Layer 11 of a small transformer language model trained on English Wikipedia (15 layers, counted from 0, width 96).
A neuron's activation on a vector x is GELU(weights . x + bias), where the dot is the dot product.
The model reads these tokens: " board" " member" "." " His" " grand" "father" "," " Salvador" " C" "." " E" "s" "cu" "der" "o" " S" "r" "." ","

The vector x that enters this layer's MLP at each token. A number n stands for (n - 128) times 0.029.
0 " board": 131, 132, 146, 109, 114, 109, 119, 85, 117, 144, 137, 108, 102, 135, 137, 165, 119, 124, 127, 127, 125, 130, 119, 143, 115, 119, 132, 134, 126, 131, 144, 143, 121, 91, 118, 142, 97, 183, 128, 134, 136, 124, 123, 94, 116, 129, 138, 99, 124, 232, 146, 145, 134, 105, 132, 100, 110, 125, 103, 146, 94, 119, 171, 116, 85, 149, 134, 131, 112, 75, 111, 127, 138, 136, 128, 111, 118, 134, 115, 112, 131, 154, 139, 123, 110, 139, 142, 130, 136, 155, 129, 139, 135, 131, 120, 114
1 " member": 152, 132, 128, 122, 118, 96, 120, 101, 114, 152, 156, 122, 105, 161, 138, 135, 107, 129, 131, 113, 129, 119, 123, 144, 112, 121, 135, 136, 123, 141, 146, 110, 102, 60, 108, 135, 119, 205, 112, 111, 140, 120, 129, 95, 137, 122, 132, 103, 141, 203, 128, 145, 151, 70, 138, 132, 93, 148, 101, 139, 98, 116, 173, 118, 120, 143, 125, 129, 109, 100, 120, 124, 131, 134, 108, 125, 114, 115, 111, 129, 133, 152, 141, 112, 115, 134, 145, 146, 132, 149, 153, 144, 121, 101, 107, 136
2 ".": 147, 128, 151, 131, 116, 115, 131, 119, 130, 144, 120, 117, 123, 124, 118, 139, 123, 132, 120, 99, 129, 130, 132, 131, 136, 133, 133, 113, 112, 146, 128, 68, 115, 135, 127, 137, 152, 210, 137, 107, 128, 86, 132, 107, 123, 132, 141, 96, 107, 188, 127, 124, 161, 111, 146, 154, 121, 119, 125, 125, 144, 123, 154, 127, 86, 155, 139, 134, 114, 110, 121, 130, 134, 124, 105, 132, 147, 127, 129, 116, 115, 137, 139, 72, 102, 141, 106, 129, 132, 135, 143, 122, 126, 106, 128, 126
3 " His": 116, 160, 111, 118, 135, 91, 123, 99, 117, 142, 161, 111, 97, 130, 162, 130, 138, 118, 151, 97, 143, 68, 146, 131, 134, 145, 119, 142, 106, 122, 137, 156, 123, 141, 135, 133, 144, 194, 145, 127, 113, 119, 124, 138, 144, 146, 139, 140, 113, 200, 128, 146, 136, 123, 116, 136, 138, 87, 106, 120, 144, 145, 115, 132, 124, 131, 136, 142, 139, 132, 114, 114, 103, 127, 106, 144, 126, 98, 113, 131, 127, 115, 137, 95, 140, 112, 138, 124, 99, 105, 118, 114, 118, 137, 89, 126
4 " grand": 140, 142, 119, 136, 134, 137, 110, 96, 133, 121, 130, 103, 123, 150, 149, 166, 124, 121, 151, 89, 116, 92, 126, 149, 154, 152, 85, 117, 95, 160, 135, 164, 115, 80, 140, 121, 133, 174, 152, 150, 156, 167, 132, 141, 141, 105, 117, 108, 75, 196, 105, 124, 105, 155, 111, 97, 98, 110, 85, 146, 91, 104, 106, 99, 126, 134, 138, 141, 153, 121, 142, 125, 150, 139, 130, 128, 103, 135, 137, 122, 130, 113, 132, 127, 108, 133, 166, 140, 87, 125, 133, 116, 147, 119, 133, 118
5 "father": 115, 131, 161, 146, 135, 105, 130, 63, 148, 111, 154, 115, 133, 136, 124, 123, 97, 120, 144, 102, 128, 108, 113, 140, 186, 127, 144, 137, 126, 121, 150, 151, 95, 62, 121, 113, 99, 184, 90, 140, 121, 115, 106, 136, 138, 122, 118, 136, 96, 190, 112, 162, 146, 87, 138, 124, 79, 123, 119, 143, 85, 106, 148, 138, 133, 142, 124, 137, 172, 119, 107, 114, 135, 130, 118, 141, 105, 126, 108, 134, 139, 155, 147, 135, 117, 128, 177, 149, 122, 122, 120, 111, 143, 134, 150, 95
6 ",": 113, 138, 142, 122, 135, 121, 132, 116, 153, 129, 148, 129, 125, 128, 118, 145, 118, 115, 140, 123, 134, 127, 132, 134, 141, 128, 145, 129, 128, 142, 132, 129, 119, 88, 123, 121, 139, 194, 119, 115, 133, 119, 126, 114, 123, 127, 132, 116, 119, 210, 109, 150, 162, 124, 138, 121, 91, 122, 118, 118, 107, 123, 145, 120, 137, 126, 130, 135, 135, 109, 128, 111, 132, 136, 104, 135, 132, 119, 146, 106, 120, 143, 122, 18, 118, 137, 128, 138, 121, 131, 121, 135, 120, 99, 133, 119
7 " Salvador": 126, 96, 158, 118, 148, 95, 141, 110, 147, 157, 109, 125, 104, 78, 177, 163, 116, 152, 134, 131, 99, 110, 126, 119, 159, 132, 124, 150, 116, 121, 118, 113, 155, 117, 86, 118, 79, 160, 110, 113, 104, 147, 106, 158, 157, 138, 97, 141, 99, 172, 107, 131, 139, 106, 125, 129, 121, 116, 115, 106, 79, 118, 141, 103, 121, 129, 106, 169, 134, 125, 117, 133, 134, 122, 99, 129, 120, 127, 129, 97, 150, 152, 147, 104, 124, 158, 200, 154, 139, 133, 177, 158, 138, 84, 119, 131
8 " C": 137, 157, 131, 107, 124, 123, 119, 110, 129, 172, 138, 81, 127, 77, 157, 147, 152, 134, 152, 87, 140, 158, 119, 128, 143, 99, 191, 162, 153, 137, 110, 141, 138, 111, 133, 125, 84, 152, 147, 155, 130, 140, 113, 131, 135, 97, 184, 107, 118, 109, 144, 108, 124, 114, 113, 92, 116, 113, 140, 133, 128, 106, 178, 99, 117, 129, 122, 144, 142, 125, 74, 122, 160, 123, 116, 135, 120, 113, 141, 87, 122, 141, 119, 100, 187, 138, 179, 116, 130, 145, 149, 143, 96, 68, 110, 157
9 ".": 118, 145, 123, 132, 135, 86, 129, 80, 120, 161, 123, 119, 134, 82, 127, 113, 135, 147, 146, 101, 115, 138, 105, 104, 127, 141, 150, 97, 117, 128, 146, 112, 144, 130, 131, 120, 111, 187, 148, 128, 152, 86, 117, 136, 129, 120, 86, 90, 98, 147, 96, 122, 147, 149, 127, 112, 108, 104, 162, 142, 38, 106, 171, 158, 113, 124, 104, 152, 148, 118, 150, 164, 165, 121, 129, 132, 140, 111, 119, 123, 153, 120, 146, 67, 170, 160, 145, 143, 173, 150, 140, 142, 120, 85, 112, 115
10 " E": 161, 127, 130, 73, 148, 107, 145, 120, 128, 148, 83, 77, 130, 122, 144, 98, 138, 131, 148, 85, 116, 106, 140, 95, 131, 129, 159, 131, 131, 132, 122, 151, 135, 70, 150, 137, 89, 129, 140, 163, 116, 163, 141, 116, 127, 135, 165, 85, 143, 135, 153, 145, 117, 123, 119, 101, 145, 86, 147, 149, 133, 123, 191, 122, 117, 105, 108, 160, 105, 128, 64, 110, 155, 149, 110, 150, 119, 121, 130, 133, 108, 161, 123, 113, 164, 151, 193, 159, 156, 121, 148, 128, 99, 81, 97, 138
11 "s": 102, 131, 114, 102, 128, 111, 147, 86, 120, 125, 127, 101, 136, 95, 199, 101, 122, 132, 130, 84, 131, 154, 85, 90, 117, 120, 137, 98, 122, 124, 123, 152, 152, 167, 125, 143, 103, 143, 131, 140, 158, 142, 141, 100, 144, 116, 147, 106, 59, 154, 165, 143, 144, 170, 134, 97, 150, 90, 132, 116, 44, 109, 183, 149, 120, 117, 120, 117, 121, 123, 138, 126, 165, 115, 108, 143, 151, 89, 120, 211, 137, 112, 131, 114, 201, 127, 179, 136, 107, 139, 116, 158, 137, 95, 129, 153
12 "cu": 117, 151, 127, 174, 144, 139, 154, 144, 164, 123, 170, 113, 204, 121, 172, 108, 102, 94, 144, 139, 113, 123, 156, 122, 142, 127, 167, 174, 105, 132, 135, 130, 155, 138, 100, 141, 101, 111, 115, 110, 104, 93, 128, 169, 131, 148, 109, 130, 121, 129, 126, 123, 175, 99, 115, 98, 131, 92, 123, 139, 120, 138, 153, 98, 102, 100, 84, 97, 141, 117, 80, 114, 157, 109, 81, 137, 158, 117, 114, 210, 135, 175, 133, 84, 152, 142, 198, 119, 123, 139, 134, 119, 118, 53, 76, 156
13 "der": 123, 145, 115, 131, 156, 97, 126, 91, 140, 144, 127, 114, 141, 135, 148, 118, 83, 136, 151, 130, 83, 106, 131, 152, 146, 110, 128, 127, 79, 142, 103, 125, 149, 61, 121, 135, 102, 155, 100, 167, 146, 100, 136, 125, 143, 135, 104, 102, 120, 149, 111, 135, 134, 145, 134, 81, 117, 143, 127, 110, 78, 98, 191, 90, 136, 62, 126, 149, 136, 78, 118, 207, 154, 104, 112, 131, 125, 149, 116, 206, 148, 110, 146, 126, 146, 129, 220, 135, 152, 115, 141, 130, 133, 125, 137, 128
14 "o": 157, 106, 116, 133, 119, 116, 131, 113, 154, 106, 157, 112, 142, 87, 172, 122, 90, 127, 164, 132, 121, 127, 127, 178, 117, 138, 140, 144, 95, 105, 128, 132, 140, 78, 85, 96, 80, 167, 124, 132, 116, 155, 116, 125, 136, 121, 101, 135, 146, 165, 118, 140, 92, 122, 155, 137, 101, 103, 142, 140, 96, 141, 214, 116, 74, 117, 101, 169, 131, 136, 89, 112, 142, 126, 106, 150, 153, 136, 152, 118, 141, 142, 122, 104, 193, 136, 157, 139, 124, 139, 131, 129, 130, 112, 122, 106
15 " S": 100, 138, 132, 96, 114, 121, 128, 129, 122, 137, 121, 61, 122, 100, 178, 126, 119, 102, 147, 108, 141, 156, 123, 116, 121, 95, 171, 147, 117, 111, 112, 149, 126, 89, 153, 115, 96, 134, 152, 151, 145, 181, 136, 110, 143, 124, 159, 132, 132, 139, 117, 121, 116, 145, 119, 149, 124, 130, 147, 132, 119, 91, 161, 109, 112, 132, 132, 158, 152, 119, 63, 136, 137, 116, 128, 128, 134, 110, 115, 173, 148, 116, 155, 81, 167, 132, 199, 127, 129, 130, 128, 139, 98, 130, 122, 125
16 "r": 125, 151, 146, 120, 120, 80, 139, 131, 128, 100, 117, 90, 159, 148, 176, 119, 98, 99, 139, 120, 128, 139, 121, 63, 107, 114, 108, 146, 121, 145, 138, 129, 125, 101, 147, 132, 116, 149, 131, 80, 161, 146, 157, 96, 122, 114, 104, 89, 160, 132, 114, 169, 145, 93, 138, 111, 148, 84, 172, 152, 64, 103, 173, 122, 120, 105, 112, 104, 159, 120, 95, 105, 135, 137, 126, 133, 145, 109, 104, 184, 158, 152, 148, 115, 184, 150, 208, 135, 119, 128, 132, 142, 129, 86, 115, 106
17 ".": 119, 158, 162, 103, 147, 107, 132, 75, 125, 123, 167, 115, 197, 104, 152, 125, 114, 131, 152, 119, 109, 125, 127, 101, 139, 163, 156, 95, 104, 135, 136, 71, 142, 99, 123, 112, 102, 168, 173, 104, 144, 121, 128, 124, 125, 115, 77, 90, 153, 126, 118, 116, 118, 160, 125, 106, 96, 81, 170, 120, 38, 108, 189, 139, 120, 133, 107, 142, 156, 111, 147, 134, 132, 132, 130, 146, 166, 109, 107, 185, 160, 144, 135, 102, 182, 137, 161, 137, 163, 127, 100, 135, 124, 75, 111, 114
18 ",": 119, 130, 145, 113, 147, 115, 134, 107, 143, 137, 125, 134, 133, 119, 121, 141, 82, 94, 140, 153, 132, 121, 129, 113, 137, 139, 174, 125, 118, 143, 118, 143, 135, 89, 124, 127, 131, 191, 143, 111, 147, 144, 95, 124, 146, 140, 106, 103, 139, 166, 119, 145, 135, 136, 125, 121, 108, 97, 135, 115, 147, 128, 176, 103, 110, 128, 119, 130, 141, 108, 130, 119, 142, 128, 113, 144, 125, 116, 151, 130, 143, 125, 127, 9, 156, 128, 143, 155, 141, 111, 123, 140, 112, 112, 84, 103

Each question shows the input weights of one neuron of the MLP. A number n stands for (n - 128) times 0.0055.

n177 (bias -0.055): 128, 129, 125, 129, 127, 128, 127, 128, 127, 126, 127, 125, 127, 127, 128, 130, 127, 128, 128, 127, 130, 127, 127, 127, 127, 128, 128, 128, 125, 128, 129, 127, 126, 126, 126, 126, 125, 128, 127, 127, 128, 130, 127, 128, 132, 126, 128, 129, 127, 129, 128, 129, 127, 129, 129, 126, 130, 126, 127, 127, 128, 129, 128, 125, 126, 128, 130, 127, 127, 127, 128, 127, 129, 129, 129, 126, 128, 129, 128, 128, 130, 127, 127, 126, 127, 128, 128, 127, 127, 126, 128, 125, 127, 126, 129, 128
Which token does this neuron like most? 4 " grand"

n105 (bias -0.184): 160, 129, 109, 50, 159, 138, 159, 128, 131, 141, 123, 95, 87, 118, 134, 86, 78, 74, 91, 129, 188, 124, 145, 127, 132, 101, 145, 95, 127, 162, 117, 138, 168, 121, 104, 118, 136, 126, 149, 162, 77, 149, 105, 90, 197, 134, 106, 105, 156, 119, 110, 169, 114, 118, 94, 135, 143, 154, 127, 114, 149, 157, 153, 158, 157, 146, 180, 113, 165, 194, 112, 115, 188, 114, 165, 142, 149, 128, 166, 99, 131, 103, 128, 123, 115, 186, 104, 129, 116, 119, 119, 139, 77, 94, 74, 118
Its two highest activations, in order, are on tokens 10 " E", 18 ","

n104 (bias -0.043): 146, 211, 154, 100, 112, 157, 127, 168, 116, 142, 136, 83, 116, 118, 105, 157, 92, 126, 127, 146, 99, 128, 122, 115, 138, 144, 127, 143, 144, 121, 102, 100, 150, 123, 97, 151, 156, 144, 131, 143, 126, 142, 134, 62, 173, 176, 158, 137, 163, 124, 77, 141, 93, 151, 132, 108, 130, 156, 178, 63, 181, 106, 118, 145, 127, 143, 119, 90, 132, 170, 130, 176, 106, 185, 88, 141, 145, 123, 146, 58, 115, 68, 103, 64, 151, 97, 116, 119, 137, 124, 148, 130, 151, 163, 119, 115
Its two highest activations, in order, are on tokens 18 ",", 6 ","

n187 (bias -0.180): 102, 119, 110, 139, 126, 166, 121, 128, 79, 172, 123, 134, 83, 169, 75, 162, 30, 128, 181, 172, 106, 161, 187, 97, 120, 133, 135, 148, 131, 102, 161, 140, 87, 135, 188, 174, 148, 149, 187, 190, 70, 162, 100, 58, 116, 161, 119, 131, 112, 116, 83, 190, 177, 103, 94, 105, 154, 139, 85, 129, 190, 173, 97, 154, 161, 115, 219, 121, 110, 112, 158, 141, 111, 141, 116, 166, 110, 138, 153, 126, 118, 79, 107, 62, 136, 154, 125, 89, 115, 154, 81, 191, 125, 106, 119, 99
Its two highest activations, in order, are on tokens 18 ",", 6 ","

n110 (bias -0.315): 80, 49, 163, 160, 115, 132, 84, 92, 103, 125, 94, 184, 71, 198, 125, 114, 149, 101, 96, 136, 123, 127, 161, 134, 147, 147, 68, 173, 161, 133, 149, 163, 181, 135, 84, 78, 89, 143, 103, 112, 140, 130, 122, 106, 160, 152, 110, 132, 164, 116, 52, 109, 108, 100, 154, 98, 73, 126, 198, 109, 107, 93, 135, 152, 93, 155, 144, 110, 158, 190, 99, 82, 167, 208, 165, 119, 146, 137, 46, 122, 130, 56, 165, 143, 89, 151, 103, 113, 144, 160, 114, 169, 189, 109, 142, 149
Its three highest activations, in order, are on tokens 5 "father", 7 " Salvador", 16 "r"

n256 (bias -0.060): 148, 146, 115, 142, 99, 102, 129, 113, 99, 126, 143, 112, 118, 163, 146, 187, 49, 99, 100, 165, 127, 96, 139, 71, 111, 182, 179, 134, 95, 86, 192, 96, 152, 138, 129, 156, 123, 144, 151, 167, 92, 156, 128, 81, 101, 158, 122, 79, 156, 129, 125, 154, 118, 90, 111, 121, 115, 157, 106, 110, 162, 137, 120, 165, 89, 161, 191, 117, 118, 91, 119, 113, 133, 144, 137, 123, 124, 154, 173, 138, 70, 173, 173, 133, 118, 102, 69, 150, 142, 115, 107, 86, 146, 109, 117, 126
Which token does this neuron like most? 0 " board"

n373 (bias -0.085): 140, 179, 97, 134, 80, 168, 89, 127, 124, 125, 92, 112, 113, 137, 125, 116, 95, 114, 180, 147, 142, 97, 123, 72, 106, 153, 137, 130, 90, 118, 161, 128, 170, 139, 140, 125, 147, 115, 121, 135, 164, 111, 137, 141, 163, 128, 117, 138, 118, 132, 161, 140, 109, 139, 113, 175, 141, 131, 123, 132, 155, 122, 136, 86, 107, 129, 139, 112, 93, 129, 117, 209, 80, 99, 136, 144, 110, 149, 126, 135, 97, 104, 135, 116, 130, 150, 173, 85, 110, 138, 144, 117, 120, 143, 146, 140
Which token does this neuron like most? 13 "der"

n296 (bias -0.126): 150, 146, 113, 175, 143, 114, 110, 143, 151, 100, 71, 203, 71, 155, 135, 81, 163, 75, 66, 119, 100, 117, 111, 95, 180, 177, 145, 115, 147, 158, 153, 145, 122, 131, 142, 53, 117, 130, 151, 171, 130, 77, 91, 134, 146, 48, 139, 90, 155, 115, 162, 162, 121, 110, 90, 144, 117, 134, 140, 161, 127, 158, 137, 162, 142, 132, 106, 137, 93, 132, 222, 152, 127, 131, 144, 127, 113, 93, 132, 46, 131, 123, 155, 186, 80, 96, 140, 105, 133, 118, 83, 101, 164, 54, 144, 95
Its three highest activations, in order, are on tokens 5 "father", 9 ".", 4 " grand"

n173 (bias -0.154): 163, 141, 99, 130, 160, 109, 103, 138, 133, 131, 107, 147, 124, 145, 89, 137, 74, 108, 136, 155, 102, 117, 133, 178, 116, 141, 159, 151, 66, 87, 102, 132, 99, 120, 131, 162, 153, 129, 136, 132, 114, 118, 89, 133, 93, 94, 122, 96, 150, 122, 133, 132, 152, 142, 144, 127, 116, 135, 121, 186, 131, 106, 108, 88, 111, 90, 120, 109, 102, 158, 111, 181, 122, 108, 119, 170, 167, 176, 173, 85, 126, 143, 119, 117, 168, 149, 146, 99, 124, 110, 171, 147, 130, 161, 139, 136
On which token does it fire most, and how strongly? 13 "der", at about 1.8

n134 (bias -0.100): 126, 127, 129, 128, 128, 127, 129, 127, 129, 129, 127, 124, 128, 126, 128, 129, 129, 127, 128, 126, 126, 127, 127, 128, 126, 127, 126, 127, 127, 127, 126, 128, 129, 128, 126, 128, 127, 131, 129, 129, 127, 128, 126, 128, 127, 126, 124, 128, 126, 129, 127, 127, 128, 127, 128, 129, 127, 127, 127, 128, 128, 126, 129, 128, 127, 128, 127, 130, 127, 127, 125, 126, 126, 126, 124, 128, 128, 127, 125, 128, 127, 128, 128, 127, 128, 128, 128, 128, 127, 127, 127, 127, 128, 128, 128, 128
Which token does this neuron like most? 7 " Salvador"

n140 (bias -0.053): 127, 128, 128, 128, 128, 128, 127, 128, 127, 128, 128, 126, 128, 128, 128, 129, 128, 128, 129, 128, 127, 128, 128, 128, 127, 128, 128, 127, 128, 129, 127, 128, 129, 128, 128, 126, 128, 129, 128, 130, 129, 128, 128, 127, 126, 127, 127, 128, 127, 130, 127, 126, 129, 127, 129, 129, 129, 129, 128, 129, 128, 127, 129, 128, 129, 128, 127, 129, 128, 127, 129, 128, 129, 128, 126, 129, 128, 127, 126, 129, 129, 128, 128, 127, 128, 129, 128, 128, 129, 129, 130, 128, 128, 128, 128, 127
Which token does this neuron like most? 9 "."

n115 (bias -0.010): 120, 104, 137, 102, 109, 164, 124, 125, 119, 193, 151, 119, 140, 127, 116, 94, 86, 155, 112, 108, 138, 145, 111, 131, 135, 79, 129, 115, 142, 72, 131, 159, 77, 95, 147, 94, 110, 128, 126, 175, 98, 118, 107, 123, 161, 124, 120, 219, 124, 151, 133, 150, 200, 115, 99, 110, 119, 105, 93, 153, 158, 138, 120, 141, 148, 130, 116, 111, 100, 142, 142, 158, 128, 117, 116, 135, 197, 112, 141, 104, 145, 149, 121, 137, 100, 150, 126, 100, 97, 127, 168, 119, 124, 137, 201, 147
On which token does it fire most, and how strongly? 5 "father", at about 1.5

n285 (bias 0.005): 143, 97, 71, 131, 53, 157, 114, 155, 131, 157, 149, 143, 92, 146, 102, 135, 158, 188, 163, 187, 137, 111, 82, 96, 181, 153, 184, 137, 129, 138, 119, 104, 151, 117, 106, 140, 166, 107, 117, 100, 142, 152, 83, 131, 179, 102, 102, 104, 141, 106, 141, 94, 115, 162, 162, 87, 99, 129, 131, 118, 151, 116, 109, 151, 76, 181, 104, 160, 100, 152, 118, 78, 148, 199, 38, 116, 165, 127, 112, 139, 161, 64, 122, 119, 143, 113, 97, 173, 140, 152, 75, 186, 142, 166, 147, 92
Which token does this neuron like most? 18 ","

n360 (bias -0.045): 136, 132, 175, 200, 100, 131, 32, 164, 68, 150, 74, 158, 117, 139, 81, 167, 116, 126, 74, 102, 88, 95, 161, 110, 61, 116, 159, 175, 156, 208, 160, 167, 62, 141, 122, 139, 105, 134, 190, 147, 130, 92, 156, 73, 126, 141, 137, 182, 154, 98, 118, 191, 156, 130, 143, 122, 198, 93, 139, 139, 139, 127, 120, 147, 135, 155, 155, 83, 149, 117, 139, 79, 119, 157, 123, 141, 123, 123, 128, 110, 58, 174, 177, 166, 86, 125, 70, 101, 142, 162, 151, 142, 151, 141, 97, 71
Its three highest activations, in order, are on tokens 0 " board", 2 ".", 1 " member"

n153 (bias 0.034): 97, 121, 120, 98, 152, 119, 204, 176, 130, 118, 128, 142, 94, 168, 104, 112, 137, 83, 118, 154, 131, 162, 166, 25, 124, 118, 170, 148, 157, 146, 126, 147, 104, 182, 130, 135, 94, 89, 179, 138, 148, 135, 99, 121, 138, 115, 123, 154, 146, 150, 118, 110, 162, 149, 135, 78, 192, 106, 108, 144, 120, 85, 103, 136, 170, 115, 123, 153, 151, 135, 135, 103, 65, 99, 112, 133, 157, 109, 119, 102, 151, 157, 96, 97, 159, 91, 128, 107, 100, 194, 35, 121, 137, 142, 115, 212
Which token does this neuron like most? 11 "s"

n197 (bias -0.121): 148, 101, 97, 137, 133, 70, 168, 158, 135, 129, 118, 119, 113, 149, 118, 133, 104, 88, 126, 122, 152, 148, 125, 111, 114, 125, 110, 121, 116, 116, 129, 152, 76, 158, 153, 179, 104, 109, 124, 142, 114, 113, 121, 146, 127, 102, 137, 125, 139, 136, 137, 86, 173, 126, 78, 124, 145, 124, 103, 184, 144, 178, 128, 79, 95, 161, 146, 146, 126, 141, 144, 98, 189, 125, 154, 160, 129, 152, 202, 123, 135, 158, 143, 136, 96, 141, 158, 140, 99, 58, 182, 85, 91, 153, 75, 132
Which token does this neuron like most? 10 " E"

n64 (bias -0.162): 151, 183, 107, 143, 92, 182, 107, 146, 103, 206, 130, 193, 133, 124, 103, 136, 94, 180, 103, 156, 69, 131, 134, 32, 80, 100, 97, 110, 35, 132, 97, 147, 65, 172, 74, 178, 66, 167, 106, 98, 134, 143, 179, 70, 69, 90, 110, 245, 218, 126, 95, 116, 89, 139, 158, 146, 102, 197, 93, 141, 176, 164, 102, 67, 122, 134, 134, 100, 129, 121, 177, 47, 102, 121, 141, 187, 176, 108, 112, 113, 134, 150, 68, 184, 72, 83, 128, 103, 139, 213, 199, 114, 132, 152, 164, 96
Which token does this neuron like most? 1 " member"

n8 (bias -0.065): 128, 128, 129, 127, 128, 127, 128, 129, 129, 127, 127, 125, 128, 126, 127, 128, 128, 127, 128, 126, 127, 127, 126, 129, 125, 126, 127, 127, 127, 128, 130, 128, 129, 128, 127, 126, 126, 130, 129, 126, 128, 128, 125, 127, 131, 125, 126, 128, 128, 127, 128, 126, 128, 127, 127, 128, 128, 127, 125, 128, 127, 129, 129, 127, 127, 127, 128, 128, 127, 127, 126, 127, 128, 127, 127, 127, 128, 129, 126, 127, 127, 128, 128, 126, 128, 126, 129, 128, 127, 128, 126, 126, 127, 127, 128, 127
Which token does this neuron like most? 14 "o"

n48 (bias -0.151): 164, 153, 147, 96, 114, 120, 94, 91, 106, 225, 109, 126, 50, 129, 99, 120, 93, 100, 119, 154, 197, 148, 149, 116, 133, 133, 116, 99, 153, 136, 196, 119, 161, 104, 114, 129, 112, 121, 143, 128, 99, 115, 155, 90, 79, 188, 149, 147, 139, 115, 35, 165, 137, 97, 108, 120, 137, 208, 95, 172, 177, 147, 104, 95, 142, 163, 144, 186, 158, 112, 108, 185, 123, 106, 90, 156, 157, 146, 105, 162, 105, 89, 125, 136, 163, 123, 120, 188, 127, 158, 87, 179, 114, 171, 83, 89
On which token does it fire most, and how strongly? 1 " member", at about 1.2

n203 (bias -0.306): 89, 65, 162, 67, 32, 134, 109, 152, 116, 152, 85, 139, 145, 146, 162, 138, 162, 94, 155, 84, 170, 102, 125, 73, 108, 190, 102, 157, 68, 139, 120, 127, 64, 183, 139, 150, 133, 112, 142, 130, 165, 130, 168, 115, 150, 175, 182, 89, 81, 103, 130, 148, 117, 127, 151, 152, 198, 119, 137, 127, 101, 108, 133, 189, 162, 136, 98, 87, 135, 112, 140, 126, 116, 183, 99, 135, 163, 120, 97, 143, 151, 102, 76, 148, 128, 71, 100, 140, 140, 124, 114, 120, 186, 185, 87, 157
On which token does it fire most, and how strongly? 11 "s", at about 2.4

n14 (bias -0.037): 138, 91, 113, 169, 152, 155, 118, 119, 81, 170, 13, 126, 98, 114, 133, 89, 156, 178, 132, 101, 161, 138, 119, 98, 129, 94, 144, 165, 132, 123, 131, 159, 170, 125, 107, 86, 141, 167, 84, 212, 103, 99, 127, 128, 107, 143, 150, 144, 147, 134, 152, 122, 153, 128, 95, 145, 120, 86, 94, 135, 139, 126, 130, 207, 116, 101, 130, 136, 132, 116, 182, 165, 132, 151, 117, 118, 116, 117, 172, 62, 131, 64, 129, 151, 112, 127, 105, 100, 96, 178, 60, 152, 147, 148, 105, 83
Its two highest activations, in order, are on tokens 9 ".", 3 " His"

n0 (bias -0.166): 166, 169, 157, 127, 140, 158, 226, 131, 137, 137, 71, 150, 123, 60, 103, 65, 130, 85, 91, 128, 96, 212, 183, 151, 137, 170, 162, 142, 56, 86, 75, 134, 98, 108, 154, 93, 146, 120, 124, 116, 126, 77, 169, 138, 130, 191, 143, 150, 111, 97, 64, 148, 124, 215, 97, 173, 160, 63, 158, 103, 135, 160, 93, 152, 120, 105, 69, 130, 140, 128, 163, 127, 115, 166, 86, 173, 173, 135, 128, 96, 190, 64, 91, 84, 173, 126, 125, 142, 69, 185, 167, 110, 80, 201, 87, 99
On which token does it fire most, and how strongly? 18 ",", at about 1.5

n83 (bias -0.194): 102, 124, 147, 141, 115, 188, 100, 75, 119, 153, 132, 167, 94, 119, 89, 98, 164, 216, 76, 135, 132, 184, 117, 107, 132, 155, 186, 165, 139, 151, 120, 136, 99, 124, 186, 174, 71, 98, 122, 65, 209, 143, 135, 95, 106, 111, 132, 117, 85, 120, 77, 177, 181, 138, 145, 133, 113, 163, 131, 89, 117, 169, 122, 122, 83, 200, 90, 111, 132, 109, 107, 173, 109, 102, 134, 189, 138, 157, 70, 127, 155, 107, 186, 111, 95, 106, 99, 147, 132, 161, 165, 141, 42, 179, 152, 130
Its three highest activations, in order, are on tokens 9 ".", 2 ".", 0 " board"

n305 (bias -0.191): 165, 150, 92, 110, 131, 117, 152, 136, 142, 156, 139, 105, 84, 114, 141, 166, 76, 137, 139, 162, 144, 105, 203, 136, 170, 147, 134, 148, 87, 119, 125, 127, 114, 149, 133, 100, 103, 111, 145, 138, 95, 96, 127, 58, 161, 212, 161, 207, 132, 126, 89, 157, 104, 111, 143, 105, 126, 106, 122, 28, 144, 118, 161, 106, 115, 102, 158, 156, 143, 135, 117, 147, 127, 150, 133, 128, 184, 120, 161, 121, 124, 104, 79, 150, 121, 91, 122, 123, 91, 146, 105, 150, 147, 121, 157, 79
On which token does it fire most, and how strongly? 14 "o", at about 1.7

n229 (bias 0.040): 129, 127, 128, 127, 128, 128, 128, 129, 129, 129, 127, 128, 127, 128, 127, 127, 128, 129, 127, 128, 127, 128, 128, 127, 126, 128, 127, 127, 129, 128, 129, 129, 128, 129, 128, 127, 128, 127, 128, 127, 128, 128, 126, 128, 128, 129, 128, 127, 129, 128, 128, 128, 126, 128, 127, 127, 127, 129, 127, 126, 127, 130, 128, 128, 128, 127, 128, 126, 129, 127, 128, 129, 128, 130, 128, 127, 129, 127, 126, 128, 128, 127, 127, 128, 128, 126, 127, 127, 128, 127, 128, 127, 127, 128, 129, 127
Which token does this neuron like most? 0 " board"

n4 (bias -0.086): 116, 125, 97, 122, 97, 77, 139, 143, 90, 131, 70, 119, 116, 126, 108, 165, 146, 120, 129, 108, 149, 134, 121, 95, 140, 143, 131, 141, 124, 121, 126, 142, 105, 143, 120, 171, 142, 129, 121, 180, 153, 121, 112, 153, 145, 117, 177, 133, 93, 118, 152, 110, 121, 138, 159, 109, 171, 148, 79, 147, 125, 124, 127, 120, 144, 97, 127, 135, 141, 159, 158, 152, 122, 158, 82, 112, 123, 155, 145, 90, 121, 126, 108, 107, 116, 108, 156, 159, 97, 165, 131, 143, 183, 139, 129, 143
Its three highest activations, in order, are on tokens 4 " grand", 11 "s", 8 " C"

n54 (bias -0.197): 115, 118, 94, 163, 123, 135, 153, 158, 115, 115, 90, 131, 102, 148, 129, 75, 128, 150, 105, 96, 132, 111, 140, 127, 120, 140, 123, 139, 130, 157, 101, 112, 149, 154, 104, 119, 133, 136, 125, 103, 90, 107, 151, 76, 135, 167, 87, 153, 156, 137, 120, 103, 172, 142, 84, 85, 147, 137, 145, 167, 139, 158, 147, 140, 122, 101, 178, 112, 90, 115, 136, 179, 152, 126, 196, 136, 81, 164, 120, 98, 171, 96, 145, 121, 143, 160, 169, 103, 103, 189, 110, 120, 63, 63, 103, 75
On which token does it fire most, and how strongly? 9 ".", at about 1

n188 (bias -0.148): 140, 174, 134, 201, 103, 115, 129, 164, 64, 143, 111, 181, 130, 122, 44, 246, 184, 126, 121, 125, 128, 137, 107, 156, 66, 59, 93, 132, 131, 132, 152, 136, 71, 135, 82, 114, 138, 107, 130, 200, 120, 73, 142, 52, 116, 128, 115, 108, 203, 108, 114, 134, 80, 177, 82, 167, 57, 114, 172, 149, 107, 112, 88, 159, 104, 196, 107, 160, 121, 138, 141, 140, 182, 232, 163, 127, 73, 76, 133, 108, 111, 81, 113, 190, 131, 88, 117, 100, 181, 178, 105, 150, 98, 176, 117, 91
Which token does this neuron like most? 0 " board"